Layer 9 of a small transformer language model trained on English Wikipedia (22 layers, counted from 0, width 96). Numbers have three digits each and are written without spaces.
In attention head 2, each number of a token's query or key is one row of weights dot the token's vector x plus its bias. A token spreads its attention over itself and the tokens before it by the softmax of 0.177 times query dot key.
The model reads these tokens: " st" "ating" " that" " Jo" "rd" "an" "'" "s" " song" "w" "ri" "ting" " was" " \"" "da" "z" "z" "ling" "ly" " " "s" "har" "p" " and" " pass" "ion" "ate" "\"" "." " In" " a" " re"

Query weights of the head. A number n stands for (n - 500) times 0.0009.
q0 (bias 0.174): 448416631470650398310519320298489418552483442440683541586503570564442602569462585521696527534518471461444532567584333565680343602568422531408565481555569378454459439466493609487556490488659546551678365551600330565377687635454346543619493400401402472514338550589568405521399390546635300587
q1 (bias -0.401): 456508494591336575428563535397493463568545551590573586542483473433322435463607529497554430280639443472754526318501617397635611597576332524666566508362571564542666568470494545516461510418578513593474612564514426432383421493490470460604293523443485596436544349494571566444561464441496676393
q2 (bias -0.416): 435475407462261879774367470533512782570245504440519622543706541408500587446423268398421677682444374609430660417372588358247567495450574363560433382494301689608721493621441471521497477648331639487578566385672738321933465505365751554413544398605565437690564583357413442457457630701229440529
q3 (bias -0.342): 546587521566363587447472714501425560456423494570432519650576329631352361433465534609722503450522557647571646319447777343477565419504322512709523760494488722411630401433492254546435559430434520645437416576552468457479604502399546680598454478407580530442637378566569434469482421441389647428
q4 (bias -0.015): 479447423459381625639480597613615727456486542441465425333543444232686568603447351498515648667433592438447587467357699313349536510518580458543484550460502625468600434494588509541531479422446509437682456707556665394683388298525434434479433519504427437478579782348446457451509408530238522407
q5 (bias -0.097): 457621347480424420537545632705297636538545598495359488344606398311630299312700420337405413533450555412535491513641618672472601453482355623472407518616627577391403468495604577456608422560418689591308593547624573404420516151457536455541465475546546622422663478444541542463633440445462744402
q6 (bias 0.285): 544353519429671269603537450341435534583516436485502638484560418489625348548576685567551248514476553388538619564439466633633277592515409445312343610726482464377303313321523976635611598546492564452489383568543546696384510514430495436480559354462510438455362510618617417365640395464569459480
q7 (bias 0.244): 507593264596617335561644429510658576561539512463392513517428528636560563590597629824339371516630540534473482430475795437373390471539522517532474520367523504621436540313445305354289495526573578493446539643514411421500399594440414399612473467488371496481549332433550572315564614516439717430
q8 (bias 0.293): 608641409503632127489523506547325628556508368618474599488688287353611503431650542415493360458535558442579593640591721601459490518488459454394301529682545371371502446500577448476592247585481591491310359600585663519252479384491308540581480462535390608427446440607680472292475209674572542537
q9 (bias -0.210): 345319625317456631554466342432350528682277465465570595574561529552474539442383474388704576554401315563487596517477255560462430436522378390349542474679364560367519342621415738521631442470598615689660460305626475494537657626464589621554516419468569486661457663619446414607318530605550372523
q10 (bias 0.117): 574548689472546535344577787802475369536466818563386250440592612457549311447451542539433620486493446537446225438531573500330553435417527608528559530296645504652518379572582137429368413510558636622446434576354429384460466452395575531490546462527491578452562391519700533664371570405679653458
q11 (bias 0.439): 390664359463722142516597452762660609600555479451410452414608386569573627451567586599466365511473593667447535600679591639339381400529482459375489475589540360341447486394358611341630417446508559485383445543513535451421622394494401540439540417500351506544413588573483522455561393628513491411
q12 (bias 0.268): 483564558433670266436685617542290295465534382559460505599415352640565385424699500572560335428601595529570510407487564544515451492477394426496482575562483396387444679576445448609426491447497455673206655373337427518245420637507541483685459608430650510553622139551574538400500552407645528490
q13 (bias 0.519): 610459525465704300648551763646334421433590542548409349284329358389707363584459561472459415571449634345444390470383536586429444469534533482319373628575440432491319491529556609520467520421413500361544537621366515684414472410564397382529533583453501423552537527457539607444470489371576510590
q14 (bias 0.197): 616582649584594291561475639466389604491488369687487554535573270606519574511440461662685477511738581546708662359318753214416530454690555334629448690320355404462627586634488259488410462401430440651517444480397554409469453403364538545720432446482432357680646397400578629415335477400387460430
q15 (bias -0.661): 495455401474246750809539472519450727462406491423347570597539347517534439360477446434495595442398453646563481413529505489333665399497444445358446486774290851648715429492251495672363344636481643457459628553705569493594479584369577567386431401578587503567606506513523496383562651657327561619
q16 (bias 0.291): 363689432661656414342354540638734558580484552624463339376512634445402465378407527578451421492494404399375458681762716563544588521617514584562602404404574328428257582322650394183600670612458688276629359508626461341532583346554469468379480508549371523456526416461687411685480392472536638380
q17 (bias 0.003): 635468568635466458566637537578363343527595504475618497651337417386512650555561401210469479635551625568694351380591543486360565450441506360430507501280434556584679499567412450456272265713314457368373670491454425568512333593606298439650480633614444521621532456497575545346463617612364467651
q18 (bias 0.703): 501605650558807231384533733547268443329597478540492412508469184532619435531565576702576413504560676442478562455534595605448314438499404453410382655563513420398444473494605305467457542339483483583464425607460371561267637423456432508673500532314495527455631371469592497414407470398703504492
q19 (bias 0.247): 524451490589559430660612450449483519517598463519442539625439443548642598432585442623303244629554607292634488437337673407497457456552571329492430608318451429648402454465585444506400460520401492401457539490428456395481322568540467436707530570559449386637662387406525570380459694463429607513
q20 (bias -0.239): 319552241532417534483542409566721745466401437472394546604757465516418519386499537479587435443346446658530654591596654627382592293495352486570423593677517531405588336406389413402644425439660465513481326544618467430444590550646277689461467593455462588483461620636435338469493399745480605362
q21 (bias -0.020): 539575422573470479467656525504707540492522767361597408692641547722423531676561563615324568572551472518589409291604433516410566626550477398403413520179707461694565403418477474412449264521634449486474531594479098513481429740460221482545592459383273520456493471728485656499415494609514351605
q22 (bias -0.101): 520332505261414545697500461569383751644410413533344531402457400267694465363469281545512606475425508250493570639394552375384669532420569504324512480718242682376366532532672462551467429591402698523484550381542662420454376396508694443588495500616627569560774479379598427555403562541467536461
q23 (bias 0.429): 549450425411663360461515414500651463596432482479536519295406735476511517712477555550441612548537410459309465665468386468467385649479636614352485380505467373451288654460505662351470631585535557456566508441410550590606455586497536366363599459538472452551345489495489505547574466474582389495
q24 (bias -0.040): 521481394444517292453499192318516544595620312462563681394414516364488658513591582437542428417556544320528555645502455464735375665565508715415512444680594429411395515372550782550665443482624519485477447649615576573297580416563372394558402428556367580360261636521489487382609284538515478566
q25 (bias 0.486): 529530506395692294467533614651329297551599575450575379287421566351679489563599475350414452610486532329392464596466404638588350634480542532364415453543590284386398503508617866577660501467482581470442527571347555595468484427516444344478517460497473494494360494529471568435528388454628468545
q26 (bias 0.320): 467406394351671388523457268458697499529433532373521470406562643575514623664464592599555607451402370537320635621489320620459401495437548488302438404670409457397465416431411798486528542527639474519678450507435462664554504656532453494312599417461494481508311626638363384556541477699646379514
q27 (bias -0.220): 458344414442347774553571345483643514523476577362551572460484718307461587642491375403387850567495456529358432453404472388338460627361617646508584387345448620657702524585438413400318485626444544575668754587521562352787335555467457312552361515605568558581541637251388446456521734531432590560
q28 (bias 0.708): 413577542431835105306573492613508490519477396505544452363540362574540534613536594628611510466503626545456574585625406680406302484463459469324442514633493336244342549561464535254639485393494489636499394481438438591272619447553360518570538534363471553472501606609462450564444387515726329408
q29 (bias 0.206): 575428609422621383414600437523469533728287432528476572590387491698549524527355544665518478542611445550440408566308458325338389452544575518405630628445468466451239525668529253374469499370582424532590194295403458502378562727606664604634797599464458500632573529557588491620327424427509341427
q30 (bias -0.061): 537254462543497737546497455253524432430448508509492497565638602393573370449506607619483292409269477346590569504385479739713436411429339434408284577744518543604502225323595634769500572403712564434675342624533422576412391710533263560508363504415568535293550486613516374349534535619632747510
q31 (bias -0.238): 515403501602432864493383647359545335491391529486525571609498611466369419477401529489454513369468340742368488469401532565506446441396507470628496521557355598544718432499429518559492810523452493375701435537497589609686547680471662524200548480442648466455414414452474292480567534554530545491

Key weights of the head. A number n stands for (n - 500) times 0.0013.
k0 (bias -0.100): 544482477494723395383480442443503458446529527440566504533488531571481522549544507573543551558549462471525494472469395506579444527423600548531543483511499529421484496509445487484529505472482456468534451471456490576485497452819454526423475757515506474479456542576467411432548479463501440548
k1 (bias -0.087): 531563456458542531553493594485488597489551451437511489466468513510488447461454544499511463491462595577506433467488624552501512441568520451519394484462537574500568469417534471462521498402433449448519525593490560596492569596238474474555495300379460496495512459576541498451526471498611511502
k2 (bias 0.170): 511485536525815340469530497480503440524505499544466521494552434493497508504485461584510494478495494463474492535536499460504523527483503514471585527466480477515498528491486514489472468549541486477469513438506491479450495435009539541492483132548523544488540494505538499561505504482500535503
k3 (bias 0.013): 543569559446746368514435594472446607482507494548495482414564425513482476419443527581464488446505517453551511410467678504522508474540397453420430602484491576480500497456606430488518548432547511525501531567499520536397525508194490542504443323433463577533603413535522488457530401512530534493
k4 (bias 0.125): 440521443497311481545547465537424521521499513518452487486516397489444481499478538626489557553441518416466614536505480444448555475461511563371632554549421551641581449468442580530498479644504525392503607562496509480547493463211502515435508263544531490548476521503466603450516541517493594473
k5 (bias 0.125): 586605546549645461595453552609526566597458462558349442430489452415570451437525532451453412435416505474475547569508543633478567490657470507415556524499524508441388567418582591582512434411508541413450504539508497501331471506344535469504526394429504495393576480504525589444535369533498597530
k6 (bias -0.155): 466412534528906345467541421489522476537549385486507471478512452512523528493556416514563507425494490492518490535445352526634490590444523558505502475571441520399478524492410562505505528484591487468504515536555467520341500517783482501458464745422495462542442467519472517394516472494496507649
k7 (bias 0.135): 538498410505754353518509526513568517408456530539484512500468523601466493492552586562435530410479558531484432486531610414517484563521485467429408495355491508587511380460567471382498552573416524422437702503470496326511514548750517474502451663559587498517535332436483560491456558519573461528
k8 (bias -0.072): 480563491463585377516461409587583499516479474484407499504525556621502513436624489526482495549447507451472616496506501524520413469609448544469566528585499517546353549421476533460452484495447477463433468458519495450411506515853498549468472798476440465507591555509492496480603434483470519590
k9 (bias -0.090): 522480606558739365415428454405427476492481503499533523575495379504526525531521423586576469485567478471499472588448377450595496559441539558510545486625501529328398553534438483616483462485547388539531340460484560611459541403233530555405478363499485542418456580629463364515514508419433469579
k10 (bias -0.234): 574636502507840470501445649519536493423430531469474363379552569521554388570487622486380504509554434369428497410599563492451425534470469495400397460417489449535393527484603371538460477408448620649493566500427478504535491497609498465509547680499507596386594469490514520559490483499550559448
k11 (bias 0.080): 553537443532625407476410407503493498540436509575406523515465545565495531518598497494471559491511485518428522497470460476519486542473479546476553487483488522496415529491547545469475544617430452446415505492573479390445483434885510472423520786576515492447521534474474509520519516502445458605
k12 (bias 0.008): 455538608510342566572483578507453525481458475492527570523415544485471521459464586371502396411514521570526432466464527544523419454600364408532362573546535467518485517534571420509362557387429480573496504469487514517394566535821534502602483781460515516513561413440504510537485464518513526521
k13 (bias 0.032): 388501591503232623584562491551478472545507460428469481481512486504498523522504518406515458493477508460484543497517470462489496546490455493454487542603441460538536462552459540580451518568531527520498549579479459486483480484858506486476513790505534478509495466428444541506438559529473524450
k14 (bias -0.078): 452544568410845229479538482499416435450491469507537558528458409599429491442446680579560476478563517412447478448549611387509381531483383403424444559537451578599520420496568429432403509556411461484418611499520505560374489348618516612571415691485466613541610463471536464593509491482591559468
k15 (bias 0.038): 527503557524780401520471545494484549535535498533421472461515426495530495499511417582504444469485542461534512480497561487500542541569446480488521534475507473476491513515482555487511524524543476492501489504521522486474522507027538514515481171497470492471488446502502515479476496461523518518
k16 (bias -0.061): 557643381423361631466498448556630443508483518495440493432564588501477502529624536405409613537460442482445438565567551571510564478404590540462476395453575556586434505494527462424567507509506532483454566501513518430456402428844513545419501756485531486392565511477455465480542464555465505517
k17 (bias 0.159): 474527528458062642644578531590493549404626562450484500568443613648515574485428458396431501537526539526490526401548520486431467462650507438545575506532519432563531526514426516493387452488428409471477506534403468517713478591370481484503464443594468450555491462395501510614474570491511420438
k18 (bias 0.006): 479534566486515479501484498500508487457457516508490517482488505546457498495516619474523510496519450476512538442477525472513439480514430509450452571535460506490494476530535428508466542481500500523480520486465454523414491429932494517467456872506539522494559472498465494501507480514525536487
k19 (bias 0.076): 430470507427219489630609478548494488426503439531550590536456515593478487526458558416522505428522559529467451565588573419533486540608443420508418459503495491552516392540460504480418496569489495474470697499417487469545454582606525495568419603500537468591512360407518595583462538490497535445
k20 (bias 0.175): 525576419512077623550329396485453632525423564572445526500518517555495533446594374550458576521440535535530591499432617499517575427597429538484497486547557567480420521456494489545550561555503474485477456533517551397550546584364492508448520311486442472446542512581496460476572519504417461552
k21 (bias 0.247): 606506299544727284490365574469440476429577593487499425509435604707563506610525498593533611593580470548510421431558597470483514501566559439437479516283459424511520446468404529500508465537430497524524509593369354450630455705555377392508516501571468447534531534474565439550498547441559445509
k22 (bias -0.020): 431543583504457510566532513543533449492452370546441566534497301368509464483538513518474392485447518406520521678535492476457467552576484492449499489625524490582424499506435481550439462475559554507530481457512646519503510457141603607519426377489557461488521530436446553463464475483441669544
k23 (bias -0.049): 472437446536618521426554451521563370512466474446531491546478524448489545527552506497483520495489467506474439546508360486505471565357611523530545437488480450551510501511480490480488488528475528489516499466520487418511483456830512516480536728564563475500476529444480465494469574544475469559
k24 (bias 0.158): 515391417486460455466540414511542532576545428467495528581464501510475491465568436595531477570423584562532568570452354563549466521479639591601621454547519574446520472399432631452579473511455464320554436500566581515519520529765459475421490608449495377524391613570466553325574469483488430572
k25 (bias 0.058): 474462512539514504494557479530517429548491466416483494504491556484512495547491532405499492533491479511449501522512341559524468528434566558507566523544449469490456521498473578546452472497499513475522494494515437507423501458904469445487537797502550453486478547500490536506527501502473488543
k26 (bias -0.284): 488397414572625490410449377417512436484435506465534498540500524500533566552561412545537545520501468531516490544456308469527524556366575588519533469556460499485447522553419478517514552596516508506541424467597472415552556451776478521418519664603560450494410552520447418458502605477425407609
k27 (bias 0.136): 502460437573580522501584524512532492429495545441529523555465473451487503536436544623437444545490548506528500460560417480424493501500634534454564436403510460570588477450506474508478450515500511392527530451407511478677551515127513492481497150578587510454442459523507556479468624553541514415
k28 (bias 0.075): 494526497532393538465436437502497476488442519518503534554445506527472557501565545476515520525522441515484524493449455469477457483467484549486511508563484504493468516503514442540468519522463456498483446479510476480484507452961498525427512863546514509482509552487462448506515532522461495552
k29 (bias -0.076): 433473528423128561502412509487479436460443495546624529592478463536432500515529524552513535498534426470468482599467523277514462557433459446572475458600490501507472499521518405541430508512477490663464508468420606464626491552744564576455542733570487539580540512468442413607413521525418495516
k30 (bias 0.027): 438525493523437646542460420433533628388481448388522507427665432562589455512569373505570515480454541499582595478433524578647536470563445615469339493572505547397436399535373490593604524461625504557606576519475454521455601719445461463491428414295493393562366364706472504285563540446505478542
k31 (bias -0.203): 434496524517675621459527511438621519539503514453573470384645515451485499508426414489471545491465486507511473438427507474535565516372490532541422522519459489396536568520503461479543592472672488577497523430546429474453507470172497476484514256467510554517473396610502476511482517541505442517

The vector x that enters this layer's attention at each token. A number n stands for (n - 500) times 0.025.
0 " st": 497507497497600538447497498509513512514513511510509541508515468516497453489472511475483489498484515510488505503511477496517509499562501464499502487486510537480512512509504516511493495490512487514508521498494519499493514526052536495490464170507503486493517510494499521514476482526503518504
1 "ating": 519528455514555506463468535518508490516487504482515534490516485477478509478518484469516505534507510524516531553472494527511523507487503493547483490532482536469509512491487521525469538500501512495488517495459523513497509508030508494512487185484546513541498492477511461498509489518493533499
2 " that": 493543505500569513524470517509550491486519497500488535504538476486487525506492478483526485482494529511473502522522552497512529531476513446502488515527487526504493501509462554515472531520501493517489508541443526505480530493075524482492486176482512496514479493505498472533471491522496512526
3 " Jo": 507532508514567502451494513489506491535510530491483516529459494501488520494507478473512499524549496518501524498482521513492500496540515510527502537493519508496477486455487531481459514538487503493482500497462507525501523535077523472490521192491509488493486441522515473522504497484509525479
4 "rd": 505503485516561487450511506503477483512522504478534511538476502518473500467516468485496485516486503542524499509514500522495477492504541455526497506506507490498522502519507510487482488496481549503520515499463533506501506522054451506505513183523519523503548496512476444509482497499523486520
5 "an": 515515475514561507423496537485462521520505511481528551516432498499487516512519485510480483524525514504501491481500509535485484467489509478518498501512503506512499504529507511458477542527474527511548488507501504515502494511061492507499534190534534530496504491522525441519482503491491476485
6 "'": 488511492498564494462496488493477476522493558519467492519502488504502569525498487491468520512515480530511541503496506504494487547474498483487516538516488530517497530509497499523419519520509506519554492483516492501496521497070504502466515211495518508473544459525484469534521471496475477493
7 "s": 490524510515575511429500547537476506522511517505508509493474482497494528493509481478505515515491521521514517526537527528446498478506497485484499517521499491489514536567504520482523477494492500501496464500507499503492535493082441528483520181502515528501508494519473473523458487515498456493
8 " song": 506533509505562507452496518475514488510537490485502490518552487469497503484495503495554518498516484538495516534487469493485495487451517451496501522522495520509500511482515528492446499526504540510475471503497496537500472501057523498505546234467517506487505528561486470542495487494500511531
9 "w": 480496524517571512417477515504462468550521501494507485520527474497492526525530457487529484499488516531510499523516510531480522516497502468524510491509497493478506530515537500498524502513498504516566490512465518509498521484124540477496511164499544515466529482488490450533467504480516495500
10 "ri": 493464512485560513412493547495472493523513524560512507508490474488515502523523463493499515496537481503492488495527502533499535523491495502490493469516511509484499521543494487493544529537497522526547496486493507510497511492096521482472546205497517527467514491500528450525494485483477483480
11 "ting": 500535496506570517429461564516521476495487505478506470490508476496488508478522463498523529532487498515520510521483500503494519540467505455509495492531485528487503516506523503515486528537488520508513495498490501519500523482080514519477516225478535519531488502517478438518495490521512477522
12 " was": 488498494479588503491492491499463496517512496533479502486507491505504524531498507487513519495493462505528506518494520518474535490509498487513505506526475492494508526560485539514513547506482516530542503519500498535475484489106511490507514199470524484477479522520505485519495483506497522489
13 " \"": 500513468509579518492473507515523495499514505492465479508528469502517544511496480485533502477500496485525519496462488555490517515496462456493514521485512505532486503515510570513504540506496498523465500500540464498497493505132516461509531194492512488521542504526483464517515477493516525508
14 "da": 526542499513572499427482570499493504468482496497503520495502521482496492482518476489456497528529541511501502508524474532509515461510511510505499486516510506508461513490483518505509499536488512506405523558475504534507514487086472496494540236477506513494478499548494445501501496515501553521
15 "z": 524537494506576516400484526503501495511502505513508485503487522473490497501516465492482460486490527495521490491496498550496510484479519511484511512502509482512485503528488531476552498525469532520507518553479526509505499502103474548520506221505516512496505486540463456513482522501506520492
16 "z": 525533493503576525393483525495509493505504502510518486501486527473488508508507471501490459482492519494519486489497497547494512488475519512488511509500509481521489507532488515470545506525467532514542522545483530510507500496110487546516500226506519512496500484532462453513489523501508506494
17 "ling": 494513473508575524419487518548552468472507499487521484496499509474477525468528473513518503497486478473505524478518496531504500508476516496514502498515492514502506502531509490478508517527468527527558527500493516531509504480100514494507515259493549513513478495511473423497518492546507498501
18 "ly": 500493486501576515430504491546538464458514489517513503499499490481496543487524505483531498486512456503509504490515500530469531497477510520486503534523492504504507502579460480504542512538492509509587509538480532521501484470115525517477486248483524498499484508499490437503537473527497483489
19 " ": 520516490500580513448493497506510501488499501488483485500490527489550507495496486510525479523502473479472517515532485550465504496517492465483512515524530502508493511520480547496484523469494509508558492524511508517506498477149512510498506210497520472496499464528485483508509478497492491511
20 "s": 496493518517587534409518521532491501512505494495529510490494516460504526515492466484481490488487506464513514541514494564502506475495496496472508516521507486504512533554505540494510480495489489507520503524482506511495529471161451516511485198491530514496491480529461471502495489527500515487
21 "har": 520484507510573513407480501521494463505510524495523499504461509478496501532516485500491488480514507479518499505512495573525516459493477517477505482505510497482499520505474512505528524495488538541588522527456508516494521474142490496538495217525520525475500535490510451506526493490478534494
22 "p": 517489534510578524409491550517511479501483472483522451502511530502502498522516477501522500487492502495497533590532508526496542494469482485499499476504517485481506534521537503529518483510477514516581522492499503498500511486170481522480458182489509517491491491539469471503494491499487462520
23 " and": 506470513507588504457444513536521478505494511493491486480477543515498512513497494507513501480503485514494490527519506533506543471506498514465509511536482516478483518498465525493488566543502503510528485567473509521489508506165518476464487215513536492501502473502482460521525486517502526503
24 " pass": 530531505520580507454482505532525483501528502487510541491544525475489439524521501511500491498471503520492509541552488537506485518502517482511497502507511510475524471556493532446539483468511497518551505492519507537482501486160496480534538225488517484459489493529469511498494477498502464490
25 "ion": 521497490501584524435505523496505515529502499507520494502490515483493515471479494501511493489499423529470502531480483570491497535466499494518513470513495514479504515505516521515472541516498533504523529566534491516492491467160429490519523221501503531501494461526518472504502485508513510487
26 "ate": 502512502515581502441506547503506476527498518480531484513502493476489503470506506495513489525513428523505498558504476539500489513480504516505490487520495527492519486500477516531478542533488531503547492507557512516493505457155499502489513222496500523524470456512490450486548488506494516494
27 "\"": 488490485500588516463473500498504521528533513477522474488517445477505544488475515529512497469507488476528527507478465516478509552485517469508504524517472497532494484476492534521497545514515510526533475486517501502502466478150469486479563250502526512517524513501460493531508486489523489523
28 ".": 463493497518602491518495518503496467517512480518481463514486468484528476485472520499501480514498508506505500501503523500485513491498510482490504490487472497500506500500512507513520508504491516548522515533492494500504516478172528496491528247495561503517482470512514504532478507518492493514
29 " In": 474491490514601486507494552523494509501509513525483482500459495482491461503540532527455523527500477491501501498528540495482501507481478478518493527478505492486524504524503500507486523520484482503495512451463507486493498497152511515509574261475514488541510475499501493505551495510520502507
30 " a": 493515493503608486491506527508489552489534495525495535496539490510497501522520508507446492490495507502504479509508508493444486480498490479495491523507502507509492501534502510474509525494511500495448540549466497516496506506174528528485507249466508477536499485546507487483505485497493502526
31 " re": 485511502494590494467512448520462494497521499581500521512528500483518489570518515529543526482502460505495524519510506519466495487518484484507497501508515519473504512509523499510486508468500519495474510532503497494479489513180499496505478239457522482478503491553530519490518476493491494501

Token 4 "rd".
Which token does it look at most? 3 " Jo"

Token 16 "z".
Which token does it look at most? 16 "z"

Token 17 "ling".
Which token does it look at most? 17 "ling"

Token 10 "ri".
Which token does it look at most, and with what share of its attention? 8 " song", with about 40%

Token 21 "har".
Which token does it look at most, and with what share of its attention? 20 "s", with about 20%

Token 19 " ".
Which token does it look at most? 18 "ly"

Token 26 "ate".
Which token does it look at most, and with what share of its attention? 26 "ate", with about 20%

Token 23 " and".
Which token does it look at most, and with what share of its attention? 22 "p", with about 20%

Token 5 "an".
Which token does it look at most, and with what share of its attention? 5 "an", with about 20%

Token 13 " \"".
Which token does it look at most? 13 " \""

Token 6 "'".
Which token does it look at most, and with what share of its attention? 6 "'", with about 50%

Token 20 "s".
Which token does it look at most? 18 "ly"

Token 7 "s".
Which token does it look at most? 6 "'"

Token 24 " pass".
Which two tokens does it look at most, in order? 23 " and", 24 " pass"

Token 15 "z".
Which token does it look at most? 13 " \""

Token 14 "da".
Which token does it look at most, and with what share of its attention? 13 " \"", with about 60%

Token 29 " In".
Which token does it look at most? 29 " In"

Token 31 " re".
Which token does it look at most? 31 " re"